Layer 7 of a small transformer language model trained on English Wikipedia (14 layers, counted from 0, width 128).
A neuron adds its activation times its output weights to the MLP's output. To switch it off is to set its activation to zero at one token and run the rest of the model.
A neuron's activation on a vector x is SiLU(gate . x) times (in . x), where the dot is the dot product.

Input weights of the MLP neurons that the questions are about. A number n stands for n times 0.00048.
n77 gate: 126 167 69 187 117 106 159 -362 51 -146 -108 15 -250 32 161 110 10 -84 -285 76 131 -5 135 25 259 64 155 15 -35 106 -193 -227 -260 66 79 343 -89 -390 114 -167 49 233 -249 -277 45 -15 108 -20 -133 268 -108 -132 0 313 136 -171 -15 56 -10 -148 -125 140 -204 -86 -136 168 125 -5 -56 370 -102 -259 -96 41 341 233 -142 244 104 -81 110 -54 95 -171 69 10 -170 41 -126 183 204 106 99 -180 -85 136 -221 204 -81 -15 238 25 -86 -410 181 -62 -439 -111 -100 -10 70 129 -55 -90 228 10 -304 -30 15 263 -135 75 -226 102 25 112 -48 -265
n88 gate: -427 -214 318 -186 117 271 166 -100 267 -226 325 -189 155 -122 419 -206 104 -80 -350 52 -261 90 339 11 -262 74 -397 347 -91 93 146 -33 155 -260 63 68 85 -11 -28 -220 169 163 274 -85 -191 -333 -62 -109 -312 -23 -362 -41 -410 -358 -98 -139 63 -377 29 -39 167 258 0 231 -23 79 166 75 -35 126 -128 -132 58 -99 -79 108 23 6 193 318 -161 -108 -126 300 113 307 -160 -122 75 0 -285 -58 222 103 0 -40 -172 126 81 331 76 92 134 -34 -237 -271 -69 -12 52 58 183 6 -195 -378 -297 144 86 -75 143 -151 57 -337 121 -88 -75 -41 -150 -246
n102 gate: -160 266 -66 -140 -31 134 174 188 88 -78 53 87 241 -9 -160 41 83 219 111 16 244 250 -5 -239 36 -137 26 259 112 -67 83 -317 -92 67 219 219 341 -15 -376 -83 -40 -88 82 -107 52 126 66 -108 -111 -163 -101 183 -114 -305 41 -109 -215 -151 -32 -15 365 154 255 162 52 30 267 -31 367 -215 -135 425 155 141 279 97 -197 56 -81 -98 -72 -152 87 201 81 -31 -51 -68 427 61 25 171 254 97 -26 -88 -72 92 104 -71 -57 -87 10 -180 15 -464 -16 -41 369 26 -123 -157 -108 364 -130 -233 82 -5 138 192 118 -66 170 5 -408 58 84 5
n259 gate: -127 197 -234 -194 56 111 110 9 158 46 -176 151 -136 -93 221 -25 81 -275 -203 -173 -341 373 247 -120 66 120 244 -145 314 15 -163 -15 65 46 240 -60 155 -10 -314 -137 109 -138 195 174 5 -144 -20 5 164 -80 25 118 -101 -119 -111 -122 -75 153 290 -178 40 60 -385 -14 162 -69 -70 -202 108 -55 -194 -10 112 -118 -134 200 117 55 30 66 -434 203 10 -475 -94 305 -131 -184 480 -129 20 158 85 -85 -216 203 -5 80 148 70 -20 257 204 -65 208 88 76 56 -151 -36 90 65 -20 80 -204 19 45 167 5 -117 166 -265 -15 -294 188 -242 -54 -101
n336 gate: 40 -79 -45 178 72 197 -165 221 107 -400 -5 5 226 232 220 -40 -35 -100 -35 122 25 -206 35 -264 -66 -149 -16 -135 -95 248 128 -136 -45 5 -80 -180 70 85 -135 -183 173 137 235 -15 -137 381 237 15 -40 235 64 26 136 67 15 142 140 183 -253 188 -166 -80 -55 -125 40 -10 50 -237 226 221 -82 286 -25 179 208 -194 -183 115 -25 -289 212 -129 165 -212 -228 -66 141 -153 217 10 -319 -71 -159 -191 -156 30 -20 75 -41 270 193 307 -280 -80 66 -67 -25 127 -20 -41 200 -25 -116 216 229 -267 310 187 -160 -173 -131 175 -247 268 111 359 160 50
n366 gate: -44 -177 -183 129 10 -182 29 -85 -5 -74 -136 20 -103 -68 124 -200 -88 213 -168 197 -301 176 132 -15 -54 106 -55 -291 -39 -375 79 -302 -224 79 -39 -238 112 15 213 138 -43 -153 151 213 30 -144 -250 176 68 -170 327 15 -15 225 -206 98 -166 247 -216 -106 -294 -10 -160 -47 -108 43 -10 49 -334 5 -69 -258 167 313 188 300 -183 78 -434 -251 -250 -130 -155 -15 140 -138 -98 -84 15 -323 116 -118 -34 -264 103 74 -20 -54 158 -73 -188 -216 148 234 34 -241 -217 -99 185 -138 112 39 73 -156 119 -66 63 -49 -5 69 132 29 59 5 -30 110 170 -215
n77 in: 100 -186 30 -35 223 -140 -387 -32 -182 156 159 239 160 -69 -29 -145 171 149 -78 -206 121 19 -75 -45 20 -64 -396 -124 -124 -15 309 -34 254 -156 104 -298 -89 15 -44 257 -10 257 -30 128 166 79 78 160 -330 -124 -167 91 216 -174 -296 -377 20 -172 -174 279 0 -85 -218 253 90 -10 75 -165 36 -394 111 -55 -15 122 -103 -59 -30 -174 69 25 15 -103 30 246 197 106 -134 106 -155 -29 -109 -166 -5 159 269 -317 -170 -263 162 -69 -167 -150 86 179 5 -61 262 -35 -120 131 352 35 -120 -5 -299 169 -119 -206 30 66 110 15 190 -220 -136 270 96 120
n88 in: -100 -190 -257 230 107 -61 99 5 -286 -28 -6 238 122 113 86 -17 -384 165 169 -279 17 59 89 0 365 121 246 -11 159 -195 17 -241 -227 357 -55 -33 104 -17 -115 308 -109 140 22 -104 401 185 27 39 235 -104 114 -56 -178 -17 -368 -117 -61 -140 233 -120 -83 -237 226 159 -128 33 -183 22 28 -277 0 -315 -22 -56 0 0 -369 33 -87 -351 305 -87 138 -334 38 -252 -127 118 -439 -49 82 -28 307 -166 138 151 216 -446 -62 -313 17 272 107 -44 -45 -108 190 262 44 11 83 -82 -272 83 -230 32 -44 -368 6 191 22 83 -267 204 262 -198 -86 227
n102 in: 122 15 90 123 -77 234 -50 153 -271 -36 125 -368 -10 79 -364 -35 -285 -110 -139 92 92 -202 5 145 -205 50 -73 50 -95 46 -410 54 96 -204 -45 -121 -75 -40 -10 31 -124 -164 216 150 71 5 -20 -278 -249 70 89 -287 -30 171 -76 -102 50 -123 -249 -169 177 10 90 372 0 -5 -399 -142 170 -207 20 50 -209 144 180 80 -153 -463 180 229 -202 110 176 0 180 -61 -10 133 -41 209 175 -10 -30 5 -40 -5 56 -206 -194 -105 -15 -66 118 288 376 -249 183 -5 -55 15 146 30 258 40 -200 -147 -176 -41 35 215 5 221 -472 -160 -148 -124 -205 106
n259 in: -93 -86 -350 -261 -59 -20 -24 -289 -15 34 300 -189 -63 -171 -123 -87 -327 29 -220 64 69 128 -160 -39 98 -159 90 -24 130 69 0 -131 184 186 -130 232 183 102 -43 98 48 54 218 -72 10 120 215 -107 101 -150 191 -79 -147 60 -230 362 39 -187 -85 -286 -92 -111 87 -135 -15 120 189 146 35 34 20 0 73 54 -365 10 152 116 86 -465 122 81 48 176 -470 226 87 -123 -117 38 -48 -113 -260 49 -15 -64 10 -164 -98 -48 59 -34 -192 63 20 -254 -83 -176 68 -93 -5 -418 -19 53 -163 -160 -68 142 140 -325 -155 299 -34 219 -161 233 -132 92
n336 in: -77 101 61 36 -245 331 -5 -132 -197 233 -154 26 -247 -219 70 -36 103 -41 237 187 47 -25 21 -239 -130 -310 -207 239 117 109 -459 -104 31 83 -219 -77 -377 -220 178 -68 40 -125 97 -178 47 111 -258 -134 -264 -41 217 115 -129 126 300 109 56 -249 -158 -86 139 -133 -20 428 -36 111 -21 -41 -121 252 -26 -92 -285 0 122 -143 -26 205 -86 26 72 5 -281 108 -107 36 139 -10 -57 30 -158 83 356 -221 -36 202 108 133 0 77 203 -222 52 -62 88 -53 41 -140 -169 -73 189 -193 -376 -138 -125 94 194 -124 -246 88 -303 266 -284 289 212 189 -109 26
n366 in: -174 -24 -112 210 -60 -312 -182 -302 -165 100 10 -30 30 -50 -43 -271 -69 181 -150 -224 5 178 -217 279 75 103 71 108 -117 154 15 0 0 323 -205 -54 122 -98 -34 -40 -5 -110 300 -210 -199 92 -92 178 166 269 180 -140 -248 30 20 249 -418 299 162 97 -49 44 324 -47 243 -92 -118 25 -81 -183 0 202 30 251 -122 254 50 -187 -102 65 0 -49 250 -278 -253 -254 -192 -255 -144 122 -152 80 44 0 25 298 99 -54 100 25 40 -233 115 59 -154 101 119 -139 -113 -215 -138 10 -44 236 -265 -119 34 -189 34 -75 252 211 -263 -197 169 -116 -33 -133

Output weights of the MLP neurons that the questions are about. A number n stands for n times 0.00078.
n77: 110 92 53 -78 85 -64 121 189 -44 259 -96 -121 -17 118 -11 -134 -150 38 0 49 88 -79 -91 143 -5 55 105 -114 34 -194 145 118 95 68 -73 3 -215 79 -36 -38 143 3 62 -3 25 -60 -73 -61 46 -93 20 -84 -59 40 154 209 -63 -101 -137 80 37 -9 -115 10 -107 -191 41 -179 103 84 41 -92 -95 -126 -42 -139 103 58 -111 29 -124 -132 19 123 54 14 -86 9 8 -58 -5 157 -132 -80 6 -76 51 40 -25 80 125 159 -15 53 -138 50 -90 125 6 113 -124 -6 -3 101 -68 298 40 -87 -63 -25 28 22 211 65 -29 114 141 38
n88: 45 261 42 -90 -51 50 39 0 -45 39 -75 -24 91 119 -20 100 -34 222 112 8 43 157 -124 -79 -106 -91 54 -110 -112 -242 -101 -43 -94 23 -74 156 35 12 0 -118 74 -73 284 -51 -106 15 -52 -50 49 105 -17 19 -21 -6 26 -150 70 -24 64 48 32 -44 36 -474 60 55 42 80 -9 91 168 41 -25 137 25 -19 -42 -59 -153 -115 59 40 126 102 -85 -75 -6 -35 -74 54 162 96 -9 -96 149 0 171 46 -36 -15 73 25 56 126 158 -119 -59 12 -53 60 120 129 -3 -41 113 292 211 29 5 25 214 0 9 -8 -134 -229 -83 -51
n102: 3 24 30 89 82 -50 -71 19 -148 -140 -127 3 -65 -96 181 29 -67 141 -11 62 149 210 -198 129 -206 -25 24 -41 63 67 159 93 18 38 47 -26 6 40 -58 172 -45 -62 -165 -79 47 -123 -123 3 60 -23 18 86 -213 -131 229 20 -52 25 156 98 34 30 0 17 73 -6 -22 -22 28 144 130 -203 -30 52 -24 -73 -154 130 179 -177 65 93 -59 15 99 190 -3 -93 113 -30 78 57 60 16 -101 -84 67 -151 -35 117 22 -287 12 -92 -76 38 167 -99 10 115 68 -64 7 195 146 204 9 -39 -148 49 164 223 118 73 -100 97 -77 -24
n259: 86 48 -54 184 83 38 123 107 95 3 -86 -179 38 -70 41 -66 29 -47 25 -216 149 -89 143 -67 -41 -37 101 -105 91 -27 -47 3 93 46 41 37 -23 78 124 109 11 -36 -34 147 141 116 -110 -27 -82 -51 14 -66 -94 -182 75 -159 72 164 -58 27 48 108 32 -133 124 -126 -12 21 -60 -144 59 70 -34 -204 -62 72 21 -170 -123 -177 -47 27 -67 8 -88 -58 3 62 -124 -76 48 39 194 -87 69 -80 -55 -132 69 248 -175 -36 65 -51 -39 44 13 -208 242 -42 -11 23 61 15 -18 282 6 102 37 146 93 -104 23 11 176 24 215 -81
n336: 11 111 -52 -204 91 33 -102 -109 45 -141 -99 64 -177 -159 68 -71 -266 51 335 -59 -9 9 -49 3 74 90 13 45 26 -108 191 108 -90 -210 121 19 38 -149 -188 138 -14 -88 127 -150 79 -104 -69 39 130 55 122 64 74 -18 -32 92 -112 36 115 52 -82 242 -112 179 -28 31 27 115 -116 -136 21 -68 46 -90 74 87 -64 -102 -74 23 14 -40 -60 56 77 67 -62 -60 59 89 -13 89 -157 -58 -27 96 -100 -85 135 -79 -37 207 -96 46 39 99 109 3 22 135 -11 143 204 -42 29 81 -6 -110 197 13 13 66 81 68 -113 -118 -3 -16
n366: -57 -67 23 -61 -103 30 -62 -50 30 -3 -68 94 -24 -167 3 18 6 54 22 -62 -231 -142 -107 284 129 -76 28 -56 -23 -71 -51 -160 58 -17 205 -196 -53 120 62 138 95 -140 79 37 -99 -80 -20 -33 -91 -7 -87 138 -138 -70 88 32 -9 -15 153 43 -194 68 -167 135 -107 -31 24 0 140 -95 12 -136 -3 22 0 -3 36 -108 -71 17 51 -201 -187 -45 6 6 -29 -132 8 -66 -57 -165 -125 24 58 20 18 120 36 21 -197 -120 33 159 267 -84 -106 -182 41 43 26 -76 81 -89 10 50 80 12 -19 -130 -28 -132 -116 89 -186 69 -169 129

Each question names a token from some text and the token that comes next. It shows the vector x that enters the MLP there. A number n stands for n times 0.0092.

Then comes g, the gradient of the next token's log-probability with respect to the MLP's output, scaled to length 1. A neuron's effect is roughly proportional to its activation times (output weights . g). A number n stands for n times 0.00076.

" order", then ";"
x: -6 59 6 -98 -24 -89 -30 82 86 5 75 -3 -91 190 86 142 -34 27 -127 -75 87 -313 -24 133 83 33 -7 -54 -20 -239 -45 -84 -18 -41 -40 -93 -76 157 33 -16 -13 102 -10 76 134 86 73 135 25 243 -62 -178 7 143 20 53 -152 86 13 118 -106 -35 -82 -93 -35 51 49 67 59 -47 105 122 -136 -107 18 -126 216 -79 35 143 -152 42 27 -34 103 -26 109 13 -43 -59 23 120 -35 -40 -3 132 126 -21 3 108 -230 -70 -266 -73 -8 -41 -77 75 -107 71 -113 110 -4 -79 -36 33 -69 143 143 -170 39 194 13 186 -67 80 83 127
g: 115 -15 -199 148 73 105 166 -5 120 -35 49 -64 111 -73 64 -145 218 -125 17 54 -135 -41 84 106 107 -113 105 120 101 103 -35 -25 -12 106 138 262 -172 -50 -18 -166 -6 53 -101 -18 -97 192 96 -205 -16 103 -290 50 267 -222 87 20 -36 34 -99 -186 -25 91 111 -45 -25 83 143 38 186 -194 -136 162 -111 134 82 179 87 -31 38 18 -151 -20 -212 198 85 -86 -144 -47 -61 -43 150 97 -2 -5 -28 -84 144 238 17 -80 -27 150 -30 34 -42 -134 101 -9 -144 111 -45 8 23 -17 135 17 40 51 35 162 -186 -71 -134 112 -43 218 -33 -207
Switching off which neuron hurts the next token most? n336

"ly", then "m"
x: 23 48 84 -139 -3 -409 60 54 69 -28 -124 -103 74 -6 5 -75 -33 -61 32 225 152 35 9 -27 -123 83 92 -214 -55 153 109 -22 -132 -110 50 31 136 31 -192 -137 319 80 114 -70 83 -28 152 126 -83 -27 -60 -12 -274 -66 -114 -44 125 -99 -68 -26 -113 27 -8 -58 61 -36 -188 39 -134 97 155 -235 120 -132 -156 -111 -49 -4 10 142 135 21 -193 113 12 -221 -10 -167 -83 -1 -78 127 46 -13 -28 242 -16 -155 249 1 38 140 42 -4 74 -4 -45 289 -161 -40 32 -17 -158 66 123 -76 154 9 6 -211 -2 61 -74 -181 -83 -181 24 -80
g: -175 26 -25 158 35 -64 75 -11 -120 31 -19 23 -56 -28 5 -5 19 -82 -20 241 -65 -1 -55 15 96 218 247 216 9 14 111 19 58 -56 139 41 76 -76 -78 -7 220 -107 -47 -215 -125 -287 32 176 146 0 260 -62 54 -61 85 -87 -241 -109 233 -40 43 -135 -73 3 48 -53 11 97 141 -157 -115 131 102 -103 113 -8 57 212 65 67 -42 -37 -97 84 -21 171 -239 -289 -80 66 -39 114 1 105 99 -125 -28 -76 -112 -119 125 107 0 -109 148 136 -14 93 -64 -1 81 164 -334 129 58 59 -258 -69 52 38 -110 -31 46 -82 -27 -79 -87 -74
Which neuron, switched off, raises the next token's probability most? n336

" L", then "iver"
x: 68 -64 -204 136 -25 7 -37 295 -101 -145 -45 -34 34 -1 -18 -70 -138 -8 -17 -31 -58 50 -66 13 139 44 96 -7 110 -78 52 377 2 96 -13 -24 -110 -2 -23 -80 -15 -50 67 -136 -118 98 -93 224 79 -23 -69 137 21 78 75 -33 58 -80 95 91 181 52 3 130 -127 -83 -84 63 80 -56 -90 179 -77 -143 -85 24 -5 151 68 -8 -225 70 -33 -140 17 -31 12 9 -15 35 -114 -80 -5 -115 -61 -29 -41 139 -35 -80 116 61 -16 -8 90 -79 114 103 40 184 -273 -81 28 80 13 -135 -52 7 -39 33 -107 -51 -30 -36 -83 -81 -15 -68
g: -85 -81 204 16 38 68 -39 37 -149 -80 -7 109 142 -55 -55 141 189 -51 14 -122 -323 -83 -131 217 -205 139 228 -81 29 -215 165 45 28 92 -137 151 78 90 -31 -101 33 0 207 18 -184 92 -138 60 1 49 -53 -96 54 -52 -324 -149 -77 -32 157 77 11 -41 91 3 79 -93 57 -214 69 111 -3 -227 57 -83 -80 -90 47 95 -7 -43 10 -51 -5 76 8 -153 -85 79 -85 111 -315 88 -24 -123 -35 212 74 -20 -123 -263 -143 -262 18 30 49 42 56 42 -26 -96 -176 207 -153 24 98 -17 -31 -156 -74 -36 -91 53 6 -22 -40 -39 102 70
Switching off which neuron hurts the next token most? n259

" put", then "s"
x: 61 -31 -6 114 113 70 51 30 -168 -187 -60 -66 136 129 32 33 -78 -92 -73 -29 88 -345 66 -52 -143 -101 -108 -68 -86 -46 23 -26 84 87 -144 35 -85 -39 -66 -87 -34 136 61 28 27 239 -44 43 -124 134 0 -196 36 -67 31 -281 -7 52 -188 -16 -95 87 -61 70 -11 -106 -208 83 24 -40 -73 -117 -60 30 -149 -179 -43 -41 -43 -78 90 8 184 -105 -33 42 111 3 -131 128 -130 -78 34 34 -18 -83 -115 -54 213 -81 14 -151 -138 -1 46 -92 86 118 -232 -15 17 -44 89 -17 -214 148 -5 -50 11 -3 0 161 -149 63 44 -115 -30 102
g: 103 -92 45 -44 -23 86 82 -1 -112 -4 45 124 -79 32 -127 8 130 -39 4 -89 -89 -34 103 -245 -5 88 -48 -66 142 15 38 55 -223 -35 -31 64 -130 -50 -145 96 43 76 111 103 -52 -50 203 -96 -106 43 -346 -417 120 -92 -39 103 45 -45 -25 55 44 -18 -219 -71 -59 83 -62 -65 -144 15 162 -141 31 -41 97 -66 170 -226 26 -63 82 -257 46 24 21 -52 34 20 163 43 81 21 35 -89 65 -97 -49 -92 -308 77 17 -87 20 87 -102 157 165 -87 261 -75 212 -42 -107 -47 68 -66 155 157 -5 -179 83 153 152 220 45 -44 -27 214
Switching off which neuron hurts the next token most? n102

"ian", then "t"
x: -243 33 -45 21 75 98 -137 56 141 -12 -162 -10 -66 53 211 105 79 -38 -31 -12 -43 -102 193 -19 105 95 -60 -90 12 180 230 24 -95 -66 104 -8 22 -7 -115 158 61 -45 -221 -15 -123 -3 279 16 88 94 117 13 -153 119 -18 -66 -16 -115 -49 -11 201 89 308 -60 156 95 0 -69 -133 30 113 114 -7 -120 -49 47 -88 157 -75 -106 125 -64 -173 44 -186 -91 49 -29 -109 9 -12 341 123 57 -99 -190 -151 64 -7 92 -31 -51 -65 106 58 -55 191 199 -184 -58 139 73 165 135 -65 -68 -34 -30 33 223 12 -203 -41 -128 -108 17 -11 -96
g: 31 126 76 -5 -56 150 -54 -58 -89 -133 -3 -209 119 -47 -22 -156 3 377 -18 128 88 -36 105 107 42 131 -68 45 -20 -4 -2 -47 62 -44 75 1 108 -12 -28 -23 124 7 -234 -112 -1 54 -34 73 -31 41 -73 127 25 133 129 -96 -159 15 -166 -180 -42 46 -161 79 -50 119 -24 176 -133 -91 -83 53 -227 -115 28 -64 -221 166 -3 -69 52 83 -148 -71 120 122 242 134 7 -85 10 -177 -45 -36 -183 -118 13 15 26 -67 204 -55 -206 53 -36 -45 31 199 -273 54 -160 104 -32 227 98 68 -175 -214 -37 133 -125 58 8 43 -13 -331 -109 -133
Which neuron, switched off, raises the next token's probability most? n102

" private", then " own"
x: 54 55 -217 -78 -168 263 -80 42 116 -223 39 -98 13 138 55 -104 67 -25 141 46 -60 -148 21 -14 14 81 -21 136 -26 -61 -161 -9 21 -69 41 -172 48 -174 -104 206 -19 132 39 -29 -69 -71 264 -77 -47 74 -33 -143 11 0 58 84 -17 51 -392 51 10 68 -5 -22 -134 207 -55 205 54 42 -113 34 -23 -28 -77 66 -103 -25 -53 -137 68 -2 27 -41 141 -325 144 -213 -54 44 119 -58 -1 -57 -110 -115 -8 -180 -151 28 85 -116 46 40 64 -260 29 -114 -210 25 148 0 130 17 -44 31 15 21 -149 90 -36 -54 -10 -63 -69 23 -8 82
g: -11 148 51 -135 -182 -85 32 -5 102 -120 188 354 -102 -34 90 -139 5 69 119 65 -116 49 19 -104 -5 -85 93 179 134 43 -108 47 87 3 91 69 67 81 -20 -104 -27 38 -62 85 73 -34 -89 -11 118 -106 227 9 -182 -24 -165 -163 -11 -370 -57 23 118 -190 58 81 -165 48 18 85 50 -81 241 -233 141 119 44 50 -128 -59 -147 141 -2 43 185 -128 -60 0 61 87 129 33 127 47 -93 63 -131 -190 30 -154 11 -54 -184 -20 38 -193 119 44 66 -5 138 46 242 135 -67 -140 102 62 28 189 -113 193 -147 -71 42 4 -42 -72 -57 212
Switching off which neuron hurts the next token most? n336

"s.", then " Mil"
x: 8 -101 30 -22 36 146 -122 -79 16 -17 -175 -129 -15 134 101 -64 89 -45 -203 50 62 -240 -20 5 -34 -26 -82 -18 113 69 -1 76 37 -135 -60 -16 11 44 -36 -98 -44 -15 -93 95 -9 -76 -194 106 62 66 -29 41 -80 -13 13 44 80 -50 -47 -22 1 60 -215 281 -88 -3 78 78 55 23 -191 -26 -30 -34 9 -47 172 -67 69 221 -136 47 -109 71 21 138 -97 19 138 71 -342 132 -82 -4 -132 -107 -9 82 68 86 -189 -136 -66 -96 -99 196 -4 10 -171 -26 79 -39 97 -14 -48 8 -190 120 -15 7 -52 -18 21 -284 -76 151 76 0
g: 111 117 160 156 106 -147 34 -1 -128 -121 -76 151 47 83 42 -55 40 -66 16 -199 -279 -8 158 -75 -105 86 129 -36 -81 54 -11 -159 -19 75 98 13 110 -50 125 247 24 -167 -81 -71 206 57 -144 245 45 -9 225 -46 90 161 85 5 113 -10 -77 306 -25 41 -28 46 167 -35 -79 -63 0 -48 24 90 -30 -186 -88 2 -140 -152 -160 -44 119 221 84 -50 -201 140 151 52 52 -130 166 -11 -70 2 13 93 -15 2 -59 -131 -21 14 81 -133 -31 119 50 -138 24 -236 151 -31 114 -23 51 -15 33 -16 301 128 42 25 -182 -219 99 28 -84 -255
Which neuron, switched off, raises the next token's probability most? n259

"ward", then "s."
x: 89 66 64 76 -38 136 141 89 102 121 79 -149 72 83 -39 -114 -154 -207 -113 12 -48 -328 -15 -107 -123 75 -90 -12 64 67 6 -86 -1 -23 30 -152 -139 -9 34 -61 60 -77 162 82 -124 101 48 118 62 -125 -38 -5 39 -41 -15 180 33 -208 -127 -35 -24 -51 -93 -5 -18 76 -166 -36 -88 -39 -29 117 -92 -109 -100 -112 -46 34 220 180 76 -36 -175 69 -157 91 180 52 43 -52 -49 50 68 -33 -30 -50 37 111 -62 37 -87 -109 94 197 -12 71 3 381 90 -114 40 139 -104 -134 -32 -94 -101 32 161 -115 -176 -72 -156 -6 -153 -182 31 145
g: 23 181 -7 -20 64 96 192 27 1 10 62 -77 -137 -180 29 85 -13 251 -31 87 263 14 96 -118 45 -91 238 66 110 -43 -102 141 -26 -90 95 209 8 3 -5 202 114 -9 -64 1 -89 -29 180 -55 -168 -47 328 -102 228 17 -29 32 -4 19 96 -49 113 77 48 21 35 -122 -47 -9 -129 -110 16 79 -39 -197 -138 -197 -102 100 -3 74 94 -5 9 113 78 -4 120 -27 -215 13 153 58 84 -66 -93 -203 -125 18 14 -342 107 -56 -25 105 175 148 -69 55 12 26 113 -33 -146 -71 -102 47 146 -166 63 -251 -122 -60 -229 79 139 -88 188 -123
Which neuron, switched off, raises the next token's probability most? n88

" United", then " Kingdom"
x: -43 131 -88 90 -57 99 -63 170 191 -9 84 23 35 82 163 -33 159 89 -67 9 -15 -123 36 76 159 -16 16 26 244 -142 142 -77 4 -47 106 36 114 -83 34 18 110 48 119 -191 -27 -61 -45 171 -50 194 -36 -160 -9 145 -76 -132 70 -5 -182 -129 180 88 -187 39 -144 48 -158 44 107 97 -146 88 265 45 -35 119 -22 11 68 -26 115 -41 79 -3 -139 -203 61 -171 -95 138 5 -133 -6 1 -60 107 -21 51 -241 -130 24 9 -17 -105 -30 -212 100 140 37 272 -75 125 46 1 46 -131 28 -122 -117 61 48 -189 45 -121 -62 -20 -21 -8
g: -121 -50 58 10 -77 -112 -19 -5 80 258 -122 51 189 -22 -14 75 -187 186 -18 -86 -28 54 -8 227 -3 60 14 -46 30 -15 40 -4 4 -194 -129 74 -246 109 82 177 -122 -143 337 -52 -136 41 -161 -88 -234 16 -84 48 -32 92 112 -212 -153 -83 -5 1 14 -215 14 56 -17 -98 129 -125 31 -17 9 -393 80 2 39 104 15 -49 77 -141 -36 133 137 56 -214 -65 -59 74 -158 -61 71 127 49 75 117 -162 93 37 332 -21 86 -86 -50 14 24 38 -165 65 78 66 -43 -47 -41 -161 -203 96 39 51 10 7 -135 -85 144 32 62 -64 -5 256
Which neuron, switched off, raises the next token's probability most? n77

" For", then " Royal"
x: -145 75 -159 -133 -3 -106 170 115 -15 -54 37 -240 -21 78 18 15 -25 86 119 26 223 -96 -70 56 202 165 -21 -157 201 -193 -59 97 106 56 63 7 -103 22 52 152 -94 -139 -186 -147 116 44 -104 53 -106 19 68 -131 0 -31 92 156 224 50 12 -35 98 3 -174 103 -104 -26 -38 108 155 -34 -55 165 230 -28 -197 -19 -85 -35 -30 -207 22 0 -52 89 -179 -134 181 -147 -233 57 15 -16 -222 -22 -133 16 12 -168 73 -85 46 16 -32 38 -148 -288 26 49 -85 96 -166 10 -76 -6 -32 -130 -90 38 -97 -168 7 -30 57 119 -37 -151 -18 -21
g: -48 97 23 -19 -36 -35 227 21 138 133 86 177 -20 115 133 18 -95 -185 203 -32 -118 23 -111 -107 -106 119 14 -42 -31 121 1 -204 -47 188 43 -87 -11 -81 146 -98 251 -206 127 105 35 79 -14 95 84 -29 72 -51 -273 -2 4 -37 22 -104 35 51 210 141 -162 -77 -5 -69 64 -132 95 -187 -158 -119 55 -11 -53 2 -179 -175 -11 -67 -200 -80 11 127 158 213 -165 131 46 91 -95 63 47 188 -93 -160 -108 73 34 86 36 -60 136 -12 75 -6 104 76 28 129 -30 135 235 -169 229 -49 -166 128 95 236 -31 -128 120 0 104 -91 -5 228
Which neuron, switched off, raises the next token's probability most? n259

" I", then "v"
x: 34 17 24 -36 -29 45 -129 290 -140 53 76 4 130 55 -48 -99 76 134 85 51 35 1 56 15 -47 -135 -167 -219 118 79 3 160 144 9 -45 47 -43 -5 111 119 76 9 -11 52 -7 159 -136 255 -40 32 14 63 -12 -79 67 -29 25 -64 -72 -70 222 41 19 141 -31 -44 -62 -99 -27 38 -4 99 178 -137 31 139 -14 11 195 -86 -4 23 79 -19 59 128 -12 -41 230 186 33 -99 -156 -61 -27 87 71 -51 -54 -36 -196 -39 -20 -36 81 -168 81 -74 19 163 125 -88 55 -43 161 -104 -25 62 -88 71 -62 -74 130 -114 -227 -65 -125 75
g: 143 60 -22 -118 147 -5 -28 16 -51 -65 121 128 70 74 197 -168 -79 -289 -25 7 -42 53 -68 142 210 -76 85 -107 -27 -73 50 -33 -41 101 -179 -11 -153 -3 -12 3 -135 -120 80 94 99 -13 -3 93 6 -94 -219 141 -176 33 252 54 -274 142 15 -68 54 -54 44 -29 45 26 78 -129 -149 161 286 -100 -3 10 -5 -149 38 -57 32 70 -22 93 -77 -128 165 -94 28 -138 -22 28 -156 160 259 116 255 109 166 34 -168 3 -117 7 -12 -111 225 -141 -28 132 109 251 -72 27 -157 81 100 9 -94 140 -69 -88 98 145 24 -201 -44 120 143 -4
Switching off which neuron hurts the next token most? n102

"av", then "ia"
x: 81 66 -13 76 -32 -16 -14 133 2 99 44 140 -12 30 43 53 111 -102 -81 -32 -238 -21 35 -118 133 9 69 -44 133 61 37 7 194 93 -22 -69 172 77 -111 -156 -7 -69 -136 -10 16 151 -92 103 31 40 77 46 214 -197 116 111 15 43 -22 284 97 192 116 -12 -39 6 38 -219 -122 -122 5 -58 -130 -86 213 67 -28 -158 63 -94 13 -82 -67 102 86 9 -138 -55 14 -77 176 69 -172 -68 122 -152 -41 132 174 45 -81 -144 -163 171 -196 232 299 -55 26 9 -81 -16 65 8 2 -95 -173 38 -65 -85 107 -246 10 105 -2 -109 16 211
g: 21 -10 -45 35 124 170 -64 -23 -1 -174 30 12 -11 -40 -114 -125 -227 152 -167 -105 -75 -12 19 69 -56 39 108 -146 -8 51 -104 106 -19 18 -87 -6 -61 49 -38 106 288 -201 146 -70 8 174 62 90 58 -59 52 151 -66 67 -10 52 210 -128 0 41 -14 237 19 95 -31 -102 -65 -70 -72 -147 -22 -61 176 128 87 -56 -153 -86 166 138 -115 -34 -136 211 80 -72 25 -204 -200 -174 255 -200 -36 -157 91 -46 -37 -44 48 248 98 -133 2 203 -222 -52 138 30 143 -52 -282 -167 -8 122 24 76 121 -78 -195 -3 143 8 -137 69 17 210 56 9
Which neuron, switched off, raises the next token's probability most? n259

"le", then "c"
x: -203 112 -123 -127 -66 -99 129 78 144 15 197 34 163 81 -76 133 207 13 -2 34 112 -146 29 -72 -97 125 129 -168 -159 -104 63 96 -28 -97 -91 188 -64 -55 -23 20 20 -171 -81 -62 -67 -16 -70 19 -117 -62 38 -3 -14 101 -197 159 77 -19 -143 -6 73 -29 10 -18 -6 -81 -82 181 -158 -79 -41 -82 44 -8 244 61 -111 -129 100 -55 -207 109 -24 -121 18 -80 202 -55 -122 8 -138 -90 -177 71 -43 -82 -145 -36 -36 42 134 77 57 -27 -16 -82 -275 4 -22 -53 -77 245 183 -45 -7 49 -184 161 221 -110 -41 -192 0 -39 1 150 115 73
g: 158 -94 38 -208 115 233 -138 -21 214 -63 42 -18 74 46 2 -128 -93 53 -13 73 43 -34 5 7 -145 -141 -196 -100 85 113 -138 -5 68 -36 123 5 -25 -73 77 -4 199 -263 10 -63 -121 -102 -18 -65 -131 35 71 -82 17 -223 56 107 189 -122 -118 -67 61 -96 -110 97 -173 15 -112 247 83 19 20 -125 146 -49 -248 95 178 114 4 125 -185 21 8 376 84 5 24 153 -42 23 -282 47 -49 -41 57 -43 -90 158 41 28 -20 -165 -3 12 61 -112 66 -143 -32 -58 -42 -73 174 -84 -96 29 12 -190 -228 -20 -49 -243 197 125 -13 -93 59 -78
Which neuron, switched off, raises the next token's probability most? n366